Layer 2 of a small transformer language model trained on English Wikipedia (12 layers, counted from 0, width 96).
A neuron's activation on a vector x is SiLU(gate . x) times (in . x), where the dot is the dot product.
The model reads these tokens: "Lo" "an " "to " "G" "ent" "====" "\n" "On " "14 " "January " "202" "6" ", " "he " "was " "loan" "ed " "to " "G" "ent" ", " "returning " "to " "his " "former " "club " "until " "the " "end "

The vector x that enters this layer's MLP at each token. A number n stands for (n - 500) times 0.0024.
0 "Lo": 328,325,363,909,535,534,462,677,477,552,340,207,427,613,358,523,536,422,661,630,457,486,591,565,409,283,779,557,524,566,395,645,419,438,228,344,443,457,451,393,378,464,467,499,441,625,602,450,455,563,366,552,724,331,592,795,295,569,430,339,527,564,428,477,649,529,362,801,551,398,325,366,518,323,588,596,660,548,437,384,536,377,599,486,44,631,156,593,546,637,689,243,547,563,385,347
1 "an ": 563,645,175,596,839,438,491,300,210,436,366,213,508,332,383,516,446,350,542,486,565,390,445,407,443,461,461,736,413,494,442,444,638,428,269,720,462,586,691,594,528,409,284,449,584,340,488,614,685,401,472,684,351,229,422,681,244,607,355,391,473,733,516,318,589,454,517,462,550,545,419,297,496,201,640,564,688,366,647,455,415,427,482,383,123,616,396,885,317,449,630,208,562,586,377,334
2 "to ": 418,406,647,603,334,339,538,557,662,447,398,552,408,391,574,435,599,570,395,545,748,363,468,427,167,311,575,591,737,485,303,403,711,641,167,517,432,766,523,572,276,427,277,622,176,445,521,512,357,295,360,702,663,246,510,377,533,790,481,296,521,662,623,563,715,594,384,243,534,537,518,491,508,490,688,599,513,117,553,505,494,446,369,607,342,441,273,592,410,530,409,447,488,556,508,448
3 "G": 407,586,510,422,610,310,617,552,747,333,297,133,356,557,475,448,571,674,566,721,626,553,453,341,444,466,832,533,568,861,559,500,331,560,169,485,481,700,341,562,599,672,455,480,350,551,551,693,352,589,502,488,354,347,465,411,175,593,300,467,407,696,475,269,346,493,438,778,370,387,391,334,263,314,446,515,741,257,494,476,448,536,593,343,535,490,341,551,692,345,346,429,385,533,678,481
4 "ent": 586,464,487,483,532,526,558,354,203,575,559,143,740,366,644,541,516,85,632,532,506,445,573,474,548,552,667,619,656,936,363,561,523,482,693,439,529,326,436,544,454,456,325,429,351,488,393,317,411,638,530,568,462,124,652,445,421,796,496,403,450,561,584,46,592,415,493,559,335,442,365,600,322,309,489,679,809,361,609,597,430,493,560,550,429,503,437,896,649,466,596,402,525,450,547,472
5 "====": 321,390,374,652,416,566,208,316,490,499,363,459,388,613,584,281,448,334,705,439,611,589,601,288,603,746,393,496,562,584,526,367,316,677,614,493,559,638,721,500,433,646,672,728,128,487,750,378,539,419,605,614,776,282,506,565,480,346,401,485,548,722,305,611,613,528,538,398,548,611,435,531,444,559,671,553,535,400,621,414,544,408,514,560,277,467,397,497,558,732,314,930,513,550,286,727
6 "\n": 501,459,621,498,518,746,341,354,527,515,193,616,378,538,497,245,516,408,683,366,855,451,492,619,373,599,437,640,666,650,520,544,442,377,306,775,473,560,290,719,397,522,381,434,437,518,400,505,363,276,529,529,495,446,584,587,465,422,490,88,497,564,455,518,347,715,343,313,630,547,324,558,559,397,409,490,620,463,351,631,443,467,414,515,263,322,414,604,489,421,402,723,566,475,618,401
7 "On ": 492,492,821,512,422,531,562,536,308,605,401,721,645,648,563,391,420,670,557,545,151,323,467,354,495,606,582,474,420,728,517,480,236,491,252,579,530,712,665,315,380,534,623,488,454,667,433,439,319,366,329,345,415,237,359,489,190,583,425,416,678,748,492,526,490,411,499,300,364,354,393,613,864,475,396,429,690,272,377,283,606,580,269,767,365,539,262,425,777,397,449,542,707,614,358,535
8 "14 ": 546,661,717,546,607,421,470,451,393,436,364,621,457,808,553,645,654,518,641,541,329,758,546,485,374,245,547,531,389,698,309,550,443,461,216,631,537,538,522,710,553,462,651,631,298,594,428,529,740,348,422,672,609,360,409,531,466,746,492,302,735,310,529,474,663,398,466,569,535,424,275,397,537,560,536,502,573,662,704,443,626,377,420,637,83,437,209,614,389,282,614,507,585,567,229,591
9 "January ": 585,594,694,650,457,526,607,523,633,566,376,527,506,677,361,590,433,652,482,562,391,688,425,327,510,504,406,586,533,662,280,429,529,378,401,692,614,642,678,555,291,351,515,457,617,590,470,515,385,388,699,469,641,431,639,298,128,731,292,204,704,439,463,269,475,371,572,445,584,621,344,639,618,378,475,377,720,550,639,268,429,540,412,727,307,686,252,539,469,458,749,571,733,489,558,369
10 "202": 244,532,496,610,610,498,483,372,736,408,388,389,287,684,451,607,328,419,615,489,774,622,458,671,657,566,395,515,438,414,506,565,416,549,185,373,447,287,670,434,269,333,383,607,266,509,459,389,553,489,539,814,670,442,583,296,368,815,416,223,601,286,384,298,507,724,507,565,639,418,376,397,471,289,492,567,530,496,643,376,429,495,688,673,114,359,351,385,426,707,618,230,399,631,225,256
11 "6": 430,325,674,608,371,665,495,364,390,490,370,516,375,640,647,567,401,460,616,333,515,820,690,296,283,409,481,576,376,513,648,463,402,361,75,564,531,274,633,643,455,397,445,667,352,663,452,268,522,561,512,662,774,110,297,622,405,703,176,408,662,569,462,434,737,361,416,681,628,496,359,524,301,367,541,315,388,355,807,574,382,412,555,677,204,517,364,523,354,405,427,566,535,509,532,381
12 ", ": 378,506,457,502,540,607,461,409,768,408,405,394,373,500,606,512,471,632,513,595,448,549,526,392,397,276,327,437,435,571,451,692,447,480,224,759,394,534,600,770,529,574,626,473,283,551,400,557,627,257,380,517,578,409,506,406,388,518,402,462,605,704,561,521,594,333,335,640,541,456,389,767,610,275,742,424,443,598,591,598,254,520,618,571,385,286,294,456,247,526,591,684,585,565,491,376
13 "he ": 525,494,367,817,223,559,634,346,439,496,498,435,449,573,624,394,391,539,478,567,396,315,376,356,549,496,430,469,418,600,272,533,573,630,316,501,388,464,802,591,338,686,355,462,172,418,737,291,439,385,598,648,347,604,533,468,393,412,343,316,520,680,290,356,621,533,393,398,287,477,294,418,581,324,612,362,427,267,608,434,626,410,353,615,243,291,386,707,684,488,455,647,689,690,307,572
14 "was ": 645,612,757,766,596,660,611,658,453,493,438,378,433,457,665,524,277,586,535,421,373,668,493,583,400,645,505,380,489,626,270,438,456,462,522,339,695,843,644,777,370,480,446,375,231,495,571,272,400,311,538,407,446,519,564,418,421,653,507,349,565,828,483,555,701,596,379,637,483,564,393,517,685,308,611,453,234,552,731,601,585,369,446,424,332,503,246,609,555,460,471,691,610,741,634,533
15 "loan": 340,359,389,473,619,456,342,429,541,378,422,595,240,439,466,589,239,383,667,469,478,248,563,525,625,649,432,498,549,664,643,334,302,506,458,354,505,338,422,515,365,459,473,346,334,162,444,280,498,526,729,284,378,354,257,401,396,724,344,271,546,573,424,409,524,324,354,538,423,369,247,693,661,369,350,681,695,680,266,486,538,593,614,608,362,480,203,698,606,503,682,596,427,672,457,422
16 "ed ": 451,510,477,502,580,828,375,334,396,435,515,502,406,569,618,798,445,347,632,432,382,562,607,412,422,401,579,366,490,544,339,440,516,387,255,180,562,671,683,624,555,333,383,574,549,328,348,325,428,312,460,384,527,304,523,549,379,304,530,346,573,571,427,308,721,306,524,650,398,605,457,657,902,282,566,456,435,306,495,563,584,570,444,709,518,571,580,780,510,566,336,908,459,514,627,533
17 "to ": 459,398,815,599,470,585,600,558,560,494,275,583,526,503,555,558,451,458,365,465,784,322,523,374,334,530,467,455,542,644,346,379,574,614,87,412,397,677,488,473,317,367,418,602,149,367,361,582,248,377,279,319,636,188,456,357,489,480,552,299,472,652,531,449,695,535,411,362,489,639,497,626,735,447,541,563,543,239,631,575,539,537,156,734,270,494,343,955,419,590,420,627,345,523,548,439
18 "G": 411,595,528,422,611,338,622,572,742,340,289,135,361,583,458,454,568,663,574,711,601,544,474,329,463,456,829,503,537,889,577,494,298,574,127,489,480,727,346,572,587,665,456,486,357,550,543,679,305,595,517,429,367,357,452,404,173,573,317,470,416,707,462,264,354,499,434,792,376,397,394,355,287,312,445,504,723,314,487,491,440,552,598,347,578,484,358,586,673,355,326,444,390,535,679,494
19 "ent": 588,472,495,494,540,561,596,383,201,583,557,136,733,383,625,531,493,71,632,509,467,438,584,458,549,553,665,613,643,949,357,550,493,500,668,460,536,375,455,563,442,451,334,453,355,497,410,302,398,639,543,519,472,145,652,439,435,787,498,384,477,577,571,42,615,428,481,572,332,462,357,627,338,286,480,679,799,424,602,628,411,513,533,546,482,497,450,941,621,466,596,430,559,463,559,477
20 ", ": 512,501,484,686,577,616,543,414,682,461,303,336,579,544,563,430,478,503,592,563,526,552,663,598,184,494,303,507,439,625,284,628,460,487,245,616,415,695,566,610,503,688,689,569,366,589,517,475,479,220,361,488,607,309,540,388,507,455,423,484,587,849,494,474,514,371,403,602,507,547,402,646,608,296,546,512,740,589,624,318,279,347,611,491,343,409,416,582,465,483,558,651,411,679,550,433
21 "returning ": 405,440,450,625,541,432,368,530,517,480,570,600,353,439,388,860,442,522,676,465,395,238,466,464,491,408,563,484,493,662,490,688,370,406,373,588,453,689,558,630,411,564,526,604,316,490,398,309,342,356,695,338,496,481,490,381,213,352,475,232,537,536,481,560,572,395,540,245,333,477,352,636,642,207,472,631,482,209,356,491,551,717,554,505,18,434,601,811,540,490,714,501,650,674,398,343
22 "to ": 436,506,778,697,459,576,491,624,467,430,444,685,471,521,570,508,475,541,400,514,700,325,588,264,362,273,506,485,514,637,403,431,487,638,111,876,386,755,569,607,346,322,399,548,22,469,491,658,296,323,451,326,491,209,519,385,549,675,577,290,575,618,459,539,692,424,394,268,540,576,564,584,705,380,617,561,498,440,532,482,504,497,279,715,415,489,359,743,406,661,515,807,347,555,530,456
23 "his ": 654,692,678,512,434,326,331,383,456,531,509,644,240,480,676,389,278,298,321,378,229,388,573,515,363,597,335,571,514,700,372,411,306,525,264,545,473,666,910,658,414,538,468,511,554,413,669,151,447,363,545,501,648,465,374,444,430,652,466,247,492,827,383,393,459,423,445,460,233,480,341,582,620,495,443,519,577,546,563,503,537,669,355,521,213,439,633,785,622,536,530,505,525,744,461,457
24 "former ": 447,628,531,580,540,597,343,714,565,426,529,730,219,462,732,416,416,425,512,393,468,456,528,517,495,473,420,572,525,499,616,424,494,684,357,519,522,711,763,866,474,713,363,508,404,183,486,293,740,348,695,314,557,344,413,365,250,392,400,277,358,556,509,538,736,446,506,551,275,476,333,589,604,287,285,521,662,614,434,568,665,576,634,504,335,549,266,705,369,436,500,535,413,692,254,412
25 "club ": 250,503,485,648,482,589,517,649,485,420,348,584,163,449,605,501,471,603,584,540,664,402,468,411,543,485,359,591,562,720,408,316,621,701,386,382,353,474,676,534,501,602,504,357,272,487,458,377,507,342,489,384,614,482,546,475,473,555,336,232,409,780,575,372,596,558,537,469,326,625,251,600,733,427,493,773,597,737,286,632,575,500,804,584,223,555,331,606,450,410,419,639,227,429,453,347
26 "until ": 314,395,760,642,444,646,376,741,633,573,325,735,555,705,339,693,448,442,540,388,207,482,538,267,471,449,461,594,580,647,440,537,519,414,437,630,455,784,401,358,207,546,574,358,404,582,509,329,376,355,334,677,632,356,510,276,410,500,457,321,608,722,647,623,581,400,500,479,276,592,355,398,632,375,608,573,465,374,468,526,481,401,391,641,122,308,198,524,466,503,535,738,586,436,294,330
27 "the ": 623,721,596,696,596,617,400,381,484,522,691,615,495,628,679,405,485,429,442,419,260,498,446,397,465,459,362,498,449,808,588,300,372,588,214,623,478,690,611,676,279,466,587,399,430,232,627,483,348,289,412,739,595,235,561,341,241,445,398,366,633,603,559,367,374,425,370,556,421,683,420,517,426,500,410,659,508,589,541,535,473,588,239,475,343,528,314,714,398,659,497,589,384,596,494,333
28 "end ": 464,473,677,501,372,563,380,234,526,443,494,771,241,242,477,729,246,338,477,531,89,643,648,510,359,558,583,459,350,835,290,374,603,523,398,545,521,533,720,527,344,480,535,431,634,442,308,318,489,407,555,792,441,316,383,402,694,519,553,244,651,498,516,355,532,439,432,502,384,620,360,448,594,275,505,519,937,649,415,319,491,589,560,613,530,592,383,952,619,530,445,629,378,456,290,522

Each question shows the input weights of one neuron of the MLP. A number n stands for (n - 500) times 0.0076.

n483 gate: 434,491,582,544,488,538,601,527,516,244,512,540,568,599,493,505,536,446,404,565,493,414,430,577,612,518,493,448,532,472,556,582,448,473,440,382,412,480,622,518,495,470,491,395,486,475,430,411,452,555,570,502,447,579,376,463,498,381,500,564,352,477,313,429,410,436,557,362,498,577,488,578,574,571,512,509,530,514,530,639,383,589,406,369,379,403,445,488,461,567,666,579,445,424,510,449
n483 in: 525,479,438,532,626,526,438,675,469,544,546,542,324,485,536,365,526,540,675,522,464,531,599,411,399,495,481,588,459,652,505,298,438,347,541,627,561,388,525,567,533,561,481,519,423,493,548,429,500,415,424,517,622,390,580,520,514,587,524,400,488,594,624,425,520,418,420,452,289,381,544,512,634,587,435,517,444,639,445,365,462,416,453,512,546,450,546,390,602,514,543,502,551,477,523,423
Its three highest activations, in order, are on tokens 15 "loan", 23 "his ", 25 "club "

n296 gate: 507,441,470,613,507,383,635,468,452,607,515,607,528,463,496,427,509,597,518,500,304,494,518,562,500,458,517,527,472,395,521,545,545,458,524,316,473,608,462,407,475,557,449,476,414,344,466,435,457,541,515,567,548,489,460,470,564,621,519,487,616,534,428,462,354,480,519,458,377,531,594,513,628,485,464,526,535,450,436,483,502,352,535,460,551,477,348,476,433,300,487,520,461,596,477,498
n296 in: 508,486,514,533,455,407,589,549,490,351,467,552,686,440,443,486,371,534,513,546,382,539,369,548,473,486,512,472,403,377,427,441,608,452,432,304,440,476,456,500,444,542,494,467,398,380,490,504,502,591,504,533,361,445,552,434,514,471,466,605,483,469,506,549,428,388,512,435,547,485,523,510,632,533,485,560,494,345,488,424,554,437,544,517,537,361,508,463,574,528,512,471,481,470,537,555
Its three highest activations, in order, are on tokens 7 "On ", 13 "he ", 2 "to "

n573 gate: 500,444,342,397,555,487,546,485,448,470,541,529,483,470,521,500,473,426,578,338,489,481,574,402,498,423,508,608,540,300,554,544,574,418,553,601,469,506,600,559,467,435,519,551,612,502,460,498,618,626,416,400,416,525,387,472,327,474,534,538,515,581,573,450,426,463,608,464,474,424,396,455,440,568,584,588,457,365,553,473,515,565,422,415,446,479,420,605,491,465,515,507,436,454,473,595
n573 in: 472,378,397,295,634,542,420,529,376,532,509,476,453,466,442,491,444,618,627,440,529,410,546,338,520,449,613,561,448,447,416,511,552,481,527,644,514,498,544,573,533,544,578,626,615,489,498,573,436,587,456,412,621,469,498,568,495,562,565,520,420,529,544,423,514,495,552,413,446,354,553,320,514,475,481,452,397,518,545,414,484,388,539,340,459,478,405,498,582,363,498,484,429,579,474,493
On which token does it fire most, and how strongly? 1 "an ", at about 23

n447 gate: 474,481,614,534,568,494,446,466,370,584,654,564,458,413,550,542,504,478,524,494,542,374,580,561,602,527,498,465,413,567,429,567,424,495,466,473,577,502,404,467,567,401,519,456,515,433,498,547,607,571,446,394,453,607,444,331,401,476,431,602,532,451,454,355,522,566,400,569,478,365,416,494,474,519,485,618,427,583,498,533,527,513,467,374,594,446,530,609,434,413,416,613,410,461,504,472
n447 in: 402,489,445,567,557,477,538,625,666,563,395,532,507,396,448,472,484,533,491,598,580,525,498,458,320,538,453,555,551,500,550,450,525,557,644,425,517,486,481,602,228,512,498,456,450,381,468,594,459,553,669,454,409,566,596,600,383,573,532,616,392,380,455,452,514,441,447,459,517,614,509,478,514,349,450,495,398,458,489,486,445,391,620,590,509,532,587,542,502,482,415,587,433,562,498,410
On which token does it fire most? 15 "loan"

n399 gate: 459,463,538,520,493,588,565,570,572,534,547,493,578,447,535,345,610,382,570,457,559,573,336,486,389,526,548,426,380,424,441,604,500,517,567,423,481,480,468,524,560,489,478,467,549,533,467,530,535,480,500,547,585,575,427,509,504,382,447,464,403,436,406,470,402,514,564,496,620,619,541,534,708,467,507,669,628,612,531,515,454,495,514,404,574,559,493,428,504,618,564,366,440,466,668,368
n399 in: 477,662,550,435,458,478,478,639,539,452,608,478,458,430,623,380,430,439,574,564,391,515,549,472,488,502,706,492,603,591,566,575,307,513,639,532,471,468,549,542,597,467,480,567,475,550,451,385,411,407,551,503,583,606,430,563,635,533,549,497,282,585,416,404,531,438,520,574,718,572,451,592,558,468,570,688,467,654,542,517,443,521,449,505,519,574,460,444,405,606,480,339,500,624,524,508
On which token does it fire most? 0 "Lo"

n16 gate: 556,353,642,467,468,442,429,491,532,459,500,500,301,443,458,502,439,469,522,524,498,419,510,565,329,445,477,542,401,464,433,488,523,455,583,584,559,292,498,451,340,533,347,547,582,467,424,468,626,626,476,479,531,491,420,491,446,481,468,569,514,441,542,638,597,452,465,421,624,582,450,439,483,488,478,414,329,422,409,431,409,604,551,543,544,562,626,548,632,410,339,442,438,498,419,531
n16 in: 441,360,617,420,544,411,346,465,524,520,480,517,373,487,380,388,587,436,594,462,473,302,457,584,440,590,534,484,485,399,370,438,500,414,611,522,607,284,646,574,550,569,527,612,567,468,542,448,503,588,375,475,528,502,456,540,512,380,490,455,535,435,552,497,603,564,540,581,490,451,469,408,598,584,552,376,402,495,483,576,391,537,459,508,455,564,681,707,487,485,398,403,533,451,607,344
On which token does it fire most, and how strongly? 11 "6", at about 1.9

n344 gate: 633,450,588,418,449,631,370,515,459,477,357,463,513,493,559,509,401,371,518,534,528,450,602,516,604,344,405,475,429,500,452,524,281,614,547,559,641,472,532,450,502,421,526,608,438,482,517,479,498,339,390,542,502,552,363,435,577,505,511,587,603,443,450,580,557,473,465,515,443,525,419,481,493,471,661,509,504,458,555,422,521,577,548,339,467,493,449,442,489,507,573,428,553,594,486,541
n344 in: 545,593,470,550,579,389,595,462,504,390,541,498,371,574,381,502,446,509,533,555,556,427,489,456,614,515,591,561,537,568,451,384,583,493,480,489,419,470,578,423,550,441,515,446,455,513,551,516,509,511,509,418,487,391,552,568,414,376,457,339,417,489,500,585,618,507,550,585,509,425,579,508,530,556,399,539,504,478,565,439,417,418,427,458,563,475,696,408,543,384,547,683,417,375,414,469
On which two tokens does it fire most, strongest first? 5 "====", 22 "to "

n126 gate: 450,446,482,462,436,415,567,476,543,448,464,386,526,473,543,518,621,534,545,536,474,572,525,412,491,470,429,461,392,493,574,498,528,424,747,540,507,383,625,565,588,556,360,379,529,410,596,400,444,522,279,546,480,570,530,560,469,561,507,634,343,560,533,516,514,539,493,445,610,568,419,485,447,509,548,529,616,364,458,491,590,416,563,620,538,539,621,527,531,541,509,466,542,578,556,502
n126 in: 490,463,557,591,543,465,469,525,438,446,562,498,398,472,486,563,373,478,442,504,424,387,480,528,518,419,438,549,543,390,454,514,422,451,427,520,650,521,460,550,304,588,607,531,490,455,531,490,490,512,550,506,575,451,544,588,500,454,393,415,698,331,508,518,439,555,384,580,447,549,518,563,555,577,518,510,458,470,437,425,418,506,427,490,485,515,431,502,494,398,508,498,552,443,496,440
On which token does it fire most? 13 "he "

n280 gate: 541,567,413,544,525,500,453,550,455,634,434,436,452,515,563,474,646,469,415,522,433,689,538,581,520,545,466,530,537,409,459,454,513,465,542,465,456,502,644,457,505,473,396,572,620,493,658,601,488,394,630,487,473,441,457,573,496,572,598,564,496,357,599,598,507,500,612,515,612,417,639,402,381,522,553,458,411,509,432,511,427,444,550,577,602,390,423,449,590,489,537,453,553,398,498,576
n280 in: 492,350,563,521,563,503,611,487,505,543,447,441,516,489,536,503,727,478,468,503,469,500,457,627,568,456,505,577,492,484,386,649,385,401,643,503,445,443,530,456,676,334,479,654,573,362,767,577,420,399,578,321,511,329,561,476,492,522,596,444,425,395,518,514,500,283,687,653,462,522,479,431,587,421,609,409,452,526,398,521,448,453,419,484,557,539,599,492,474,559,503,422,561,391,448,527
On which token does it fire most? 2 "to "

n535 gate: 537,398,574,457,413,536,429,567,496,468,575,537,511,466,509,545,578,546,512,518,444,480,479,532,525,509,515,404,360,537,413,574,522,510,482,498,538,482,609,476,594,663,476,496,522,475,469,455,474,493,376,678,402,603,526,438,500,583,393,584,603,450,456,458,572,563,287,484,631,481,657,640,480,453,434,427,409,586,493,531,324,610,444,398,585,547,390,445,461,520,439,435,543,407,339,579
n535 in: 755,345,485,466,639,527,581,455,488,475,521,408,421,433,401,600,518,335,460,444,437,376,478,285,640,506,669,459,464,429,542,385,527,601,436,243,582,497,531,644,128,528,692,452,476,605,479,659,494,454,506,467,488,479,577,503,582,568,566,472,549,424,521,487,675,582,302,608,412,556,503,471,482,479,329,503,552,653,451,655,535,612,597,512,520,479,442,395,274,524,467,435,672,487,615,447
On which token does it fire most? 28 "end "

n100 gate: 401,478,395,429,424,536,439,482,411,523,463,616,550,484,394,400,536,526,470,579,425,452,474,528,493,455,500,405,507,440,547,459,301,493,468,441,438,496,608,556,469,519,482,434,520,394,520,483,483,371,593,534,588,353,480,502,382,565,572,601,393,461,545,436,378,540,491,439,550,530,502,478,367,400,766,470,419,569,441,504,440,505,575,369,444,368,573,491,489,318,520,607,594,585,510,495
n100 in: 446,556,426,535,427,416,526,431,538,473,595,504,485,504,474,395,502,404,513,580,366,613,520,482,520,425,506,587,412,544,494,526,604,563,427,470,550,511,341,534,443,567,375,443,454,441,481,424,399,339,391,668,469,560,468,381,465,612,565,491,622,469,509,520,491,525,625,550,584,648,632,466,588,581,602,547,544,456,463,596,548,535,554,397,560,427,470,513,529,526,420,411,604,500,443,395
On which token does it fire most? 27 "the "

n90 gate: 510,435,484,370,529,268,465,577,521,404,410,523,521,552,590,385,584,498,462,488,412,470,582,531,723,470,523,649,380,443,500,624,565,477,441,505,522,375,452,486,552,474,572,575,654,419,519,589,510,351,443,432,370,509,552,472,477,454,405,564,560,547,590,626,427,561,505,579,541,572,428,459,455,502,510,419,405,547,533,507,520,386,464,481,469,537,645,505,561,581,619,430,491,643,488,654
n90 in: 524,500,493,415,545,446,457,475,448,603,401,531,397,525,430,502,495,467,317,383,696,652,516,512,463,567,619,481,443,598,457,516,318,562,475,527,464,556,519,525,608,535,493,491,466,436,590,577,476,347,409,599,375,527,460,521,537,568,525,482,372,539,595,640,729,502,443,543,543,507,519,442,512,546,488,600,572,618,326,473,536,563,519,455,546,473,571,442,456,435,482,601,535,621,502,566
On which token does it fire most? 9 "January "

n508 gate: 584,536,522,492,485,398,530,510,549,599,571,437,570,429,444,385,496,455,562,506,424,442,492,473,433,549,549,420,357,351,534,476,568,452,643,470,445,623,517,572,527,465,466,484,456,472,460,483,436,471,554,476,486,380,447,469,516,523,600,539,545,423,581,469,546,462,660,484,563,427,430,424,563,466,464,594,443,437,474,389,544,547,498,347,578,510,411,461,632,557,394,461,417,590,460,537
n508 in: 463,543,587,361,467,498,526,359,337,475,541,526,608,636,600,555,426,668,552,621,490,589,398,488,529,564,531,372,519,688,545,409,536,459,412,474,561,521,435,438,523,557,388,524,399,579,583,449,546,502,537,461,598,715,413,559,635,423,479,512,446,515,445,532,465,507,481,354,412,565,458,563,641,623,397,547,644,527,536,635,457,528,552,612,479,552,505,532,439,422,452,493,663,503,574,498
On which token does it fire most? 7 "On "

n414 gate: 571,468,584,500,571,372,408,479,518,514,616,380,514,401,539,636,584,510,490,411,432,472,445,461,667,521,578,610,352,533,458,591,558,497,407,542,574,433,423,440,579,603,625,449,692,600,463,507,493,358,450,629,595,537,443,410,467,611,349,547,464,455,590,432,541,544,389,412,534,541,377,605,517,439,537,648,474,521,488,459,581,592,432,473,651,502,505,429,472,542,456,599,476,417,490,519
n414 in: 557,629,456,548,368,534,459,601,444,546,465,553,490,470,578,374,510,584,462,487,433,554,419,513,550,442,573,446,555,495,358,591,384,548,367,591,557,356,561,409,471,634,321,473,490,485,449,552,539,437,457,522,329,728,377,435,441,500,525,515,417,386,468,652,590,469,435,615,580,474,518,505,530,421,629,452,505,580,545,541,334,576,584,421,538,522,520,510,537,722,582,510,628,639,557,508
On which token does it fire most? 12 ", "

n494 gate: 471,475,495,484,651,287,464,566,398,559,472,495,521,609,443,572,387,547,488,370,557,523,545,488,394,536,566,435,493,491,564,424,546,443,444,507,527,566,681,429,614,453,349,479,659,500,539,519,505,388,422,509,488,543,417,514,601,389,434,502,401,431,468,541,467,266,549,509,464,474,325,623,553,479,493,366,437,568,572,498,452,449,441,512,640,516,523,603,521,523,419,488,437,402,410,491
n494 in: 529,556,382,318,389,613,449,540,456,456,388,558,552,598,579,540,517,524,459,626,491,573,485,626,600,458,437,480,486,517,509,507,484,632,486,502,470,442,605,486,560,420,521,373,337,566,650,617,535,462,512,578,380,528,463,390,512,532,453,464,382,619,465,485,524,500,624,530,387,502,570,339,385,450,772,466,483,455,536,507,527,528,495,532,513,628,493,469,524,561,625,556,641,367,483,549
On which token does it fire most, and how strongly? 1 "an ", at about 1.6

n433 gate: 461,481,492,534,458,423,531,546,362,386,383,521,550,511,421,368,494,360,414,511,502,552,576,502,584,552,671,682,527,474,456,477,391,514,627,506,511,554,567,436,456,489,500,609,510,565,492,584,447,483,590,449,498,429,547,470,628,431,485,466,521,454,374,530,457,485,608,440,544,407,500,428,540,456,496,421,564,513,536,461,441,462,513,414,568,405,544,530,470,471,665,360,525,424,615,565
n433 in: 502,471,479,453,405,466,479,492,494,420,399,496,572,483,481,436,639,530,480,589,473,489,555,605,434,654,716,591,579,463,429,500,432,557,539,407,618,521,522,401,647,491,519,623,566,432,433,507,469,431,535,613,539,489,428,324,458,398,471,416,496,568,360,511,469,575,585,471,546,413,454,413,588,432,480,481,610,584,559,554,511,451,480,480,432,410,494,496,583,506,587,465,539,445,507,533
Its three highest activations, in order, are on tokens 4 "ent", 19 "ent", 22 "to "

n218 gate: 533,593,534,426,592,451,519,366,410,441,513,504,537,519,434,545,417,661,485,485,429,481,639,480,526,460,506,511,610,592,462,498,363,461,426,414,392,506,575,409,482,480,562,530,444,538,500,502,414,561,557,621,548,587,529,502,534,339,415,656,458,401,487,576,438,605,532,443,601,531,579,646,522,483,435,395,437,409,590,538,457,605,553,396,541,458,481,467,465,487,519,456,333,600,491,478
n218 in: 546,466,405,645,592,510,387,580,361,498,443,443,624,512,409,388,502,327,567,642,481,541,415,590,502,486,510,576,483,354,596,505,614,555,421,573,623,411,508,618,369,637,423,393,663,420,351,556,523,554,448,534,414,512,445,478,480,568,469,534,542,569,608,343,513,490,507,435,614,598,640,419,473,651,480,547,535,488,522,538,525,464,548,352,387,546,456,577,566,478,476,407,539,480,652,530
On which token does it fire most? 22 "to "

n85 gate: 551,601,593,420,626,431,518,606,489,602,545,536,435,622,484,523,628,536,419,616,414,542,526,502,404,514,516,359,444,528,585,560,572,492,493,472,444,530,553,567,483,493,415,342,372,451,516,424,652,385,595,519,413,452,502,594,542,581,606,627,384,565,440,459,488,486,507,488,502,495,421,489,650,523,335,538,486,561,446,658,641,574,486,634,661,525,619,363,549,482,530,440,547,488,537,545
n85 in: 601,598,481,486,452,417,557,491,398,472,554,464,419,458,582,344,419,488,441,441,548,521,500,462,514,461,587,488,477,410,669,518,530,388,533,398,536,527,483,626,356,424,466,431,366,592,518,375,576,439,616,386,493,509,520,625,491,398,700,467,628,505,413,522,447,493,568,532,423,598,417,547,580,544,464,502,500,556,416,534,675,532,591,562,531,637,449,399,425,463,544,448,488,392,642,371
On which two tokens does it fire most, strongest first? 24 "former ", 14 "was "

n349 gate: 422,426,439,531,379,563,535,622,498,403,456,550,696,398,474,502,515,534,599,561,351,474,453,493,352,561,565,576,588,377,457,524,463,493,473,531,445,507,536,441,415,511,537,515,482,349,535,648,479,480,516,513,476,483,609,667,515,468,483,540,513,491,459,548,577,470,478,395,575,525,444,575,465,544,385,471,496,411,430,513,422,600,410,520,619,569,456,489,609,463,518,572,542,543,384,268
n349 in: 552,325,512,648,518,428,552,390,535,527,575,498,510,524,509,534,476,567,648,510,368,457,446,520,435,427,651,638,505,434,571,517,565,552,597,510,495,612,413,524,540,642,438,572,572,471,369,432,399,444,505,396,558,686,383,512,478,478,502,532,674,570,668,530,458,577,372,571,608,619,608,369,461,483,558,387,595,464,560,443,447,477,493,648,509,441,435,378,422,469,502,621,527,468,449,502
On which two tokens does it fire most, strongest first? 7 "On ", 26 "until "

n271 gate: 442,636,573,331,496,494,438,488,433,451,542,498,469,517,549,425,606,594,483,477,550,614,474,423,592,492,482,533,485,492,414,475,558,641,591,523,498,481,500,535,531,423,413,419,444,577,399,520,515,449,430,513,475,517,524,407,519,539,535,418,436,508,698,541,515,472,469,647,565,603,496,514,407,658,624,419,530,451,475,434,493,460,549,472,553,387,565,369,466,449,456,387,504,597,441,397
n271 in: 561,513,528,568,475,429,455,425,511,480,419,417,428,522,618,541,589,411,462,458,403,489,676,502,467,413,530,534,570,445,425,506,457,631,564,532,473,603,462,365,641,491,434,463,541,476,534,507,436,513,513,507,432,504,500,656,541,529,360,432,544,413,568,561,648,752,419,410,507,420,529,570,528,448,423,515,397,428,465,385,441,445,382,382,465,477,548,522,526,538,578,462,474,446,443,431
On which token does it fire most, and how strongly? 2 "to ", at about 3

n199 gate: 349,471,527,510,424,421,488,442,505,488,338,474,410,580,459,396,527,498,401,426,623,483,617,423,624,483,588,449,313,458,347,377,519,641,522,522,381,524,570,431,505,589,502,502,594,445,385,441,538,478,485,322,527,495,493,564,527,458,622,522,428,415,469,241,315,558,444,368,568,483,488,465,527,505,561,401,552,498,464,443,439,333,515,408,447,359,435,544,456,548,563,530,426,435,594,522
n199 in: 372,509,366,479,500,491,543,509,493,661,390,577,363,533,406,509,565,653,398,483,539,525,579,343,526,356,475,444,584,505,411,414,514,550,568,537,478,514,366,397,444,507,415,417,563,403,541,476,639,512,600,356,422,371,609,542,581,576,468,481,476,360,541,546,502,570,451,422,597,507,574,430,477,488,575,434,526,477,509,361,461,360,574,502,504,509,423,545,668,633,558,552,577,514,576,510
On which token does it fire most? 22 "to "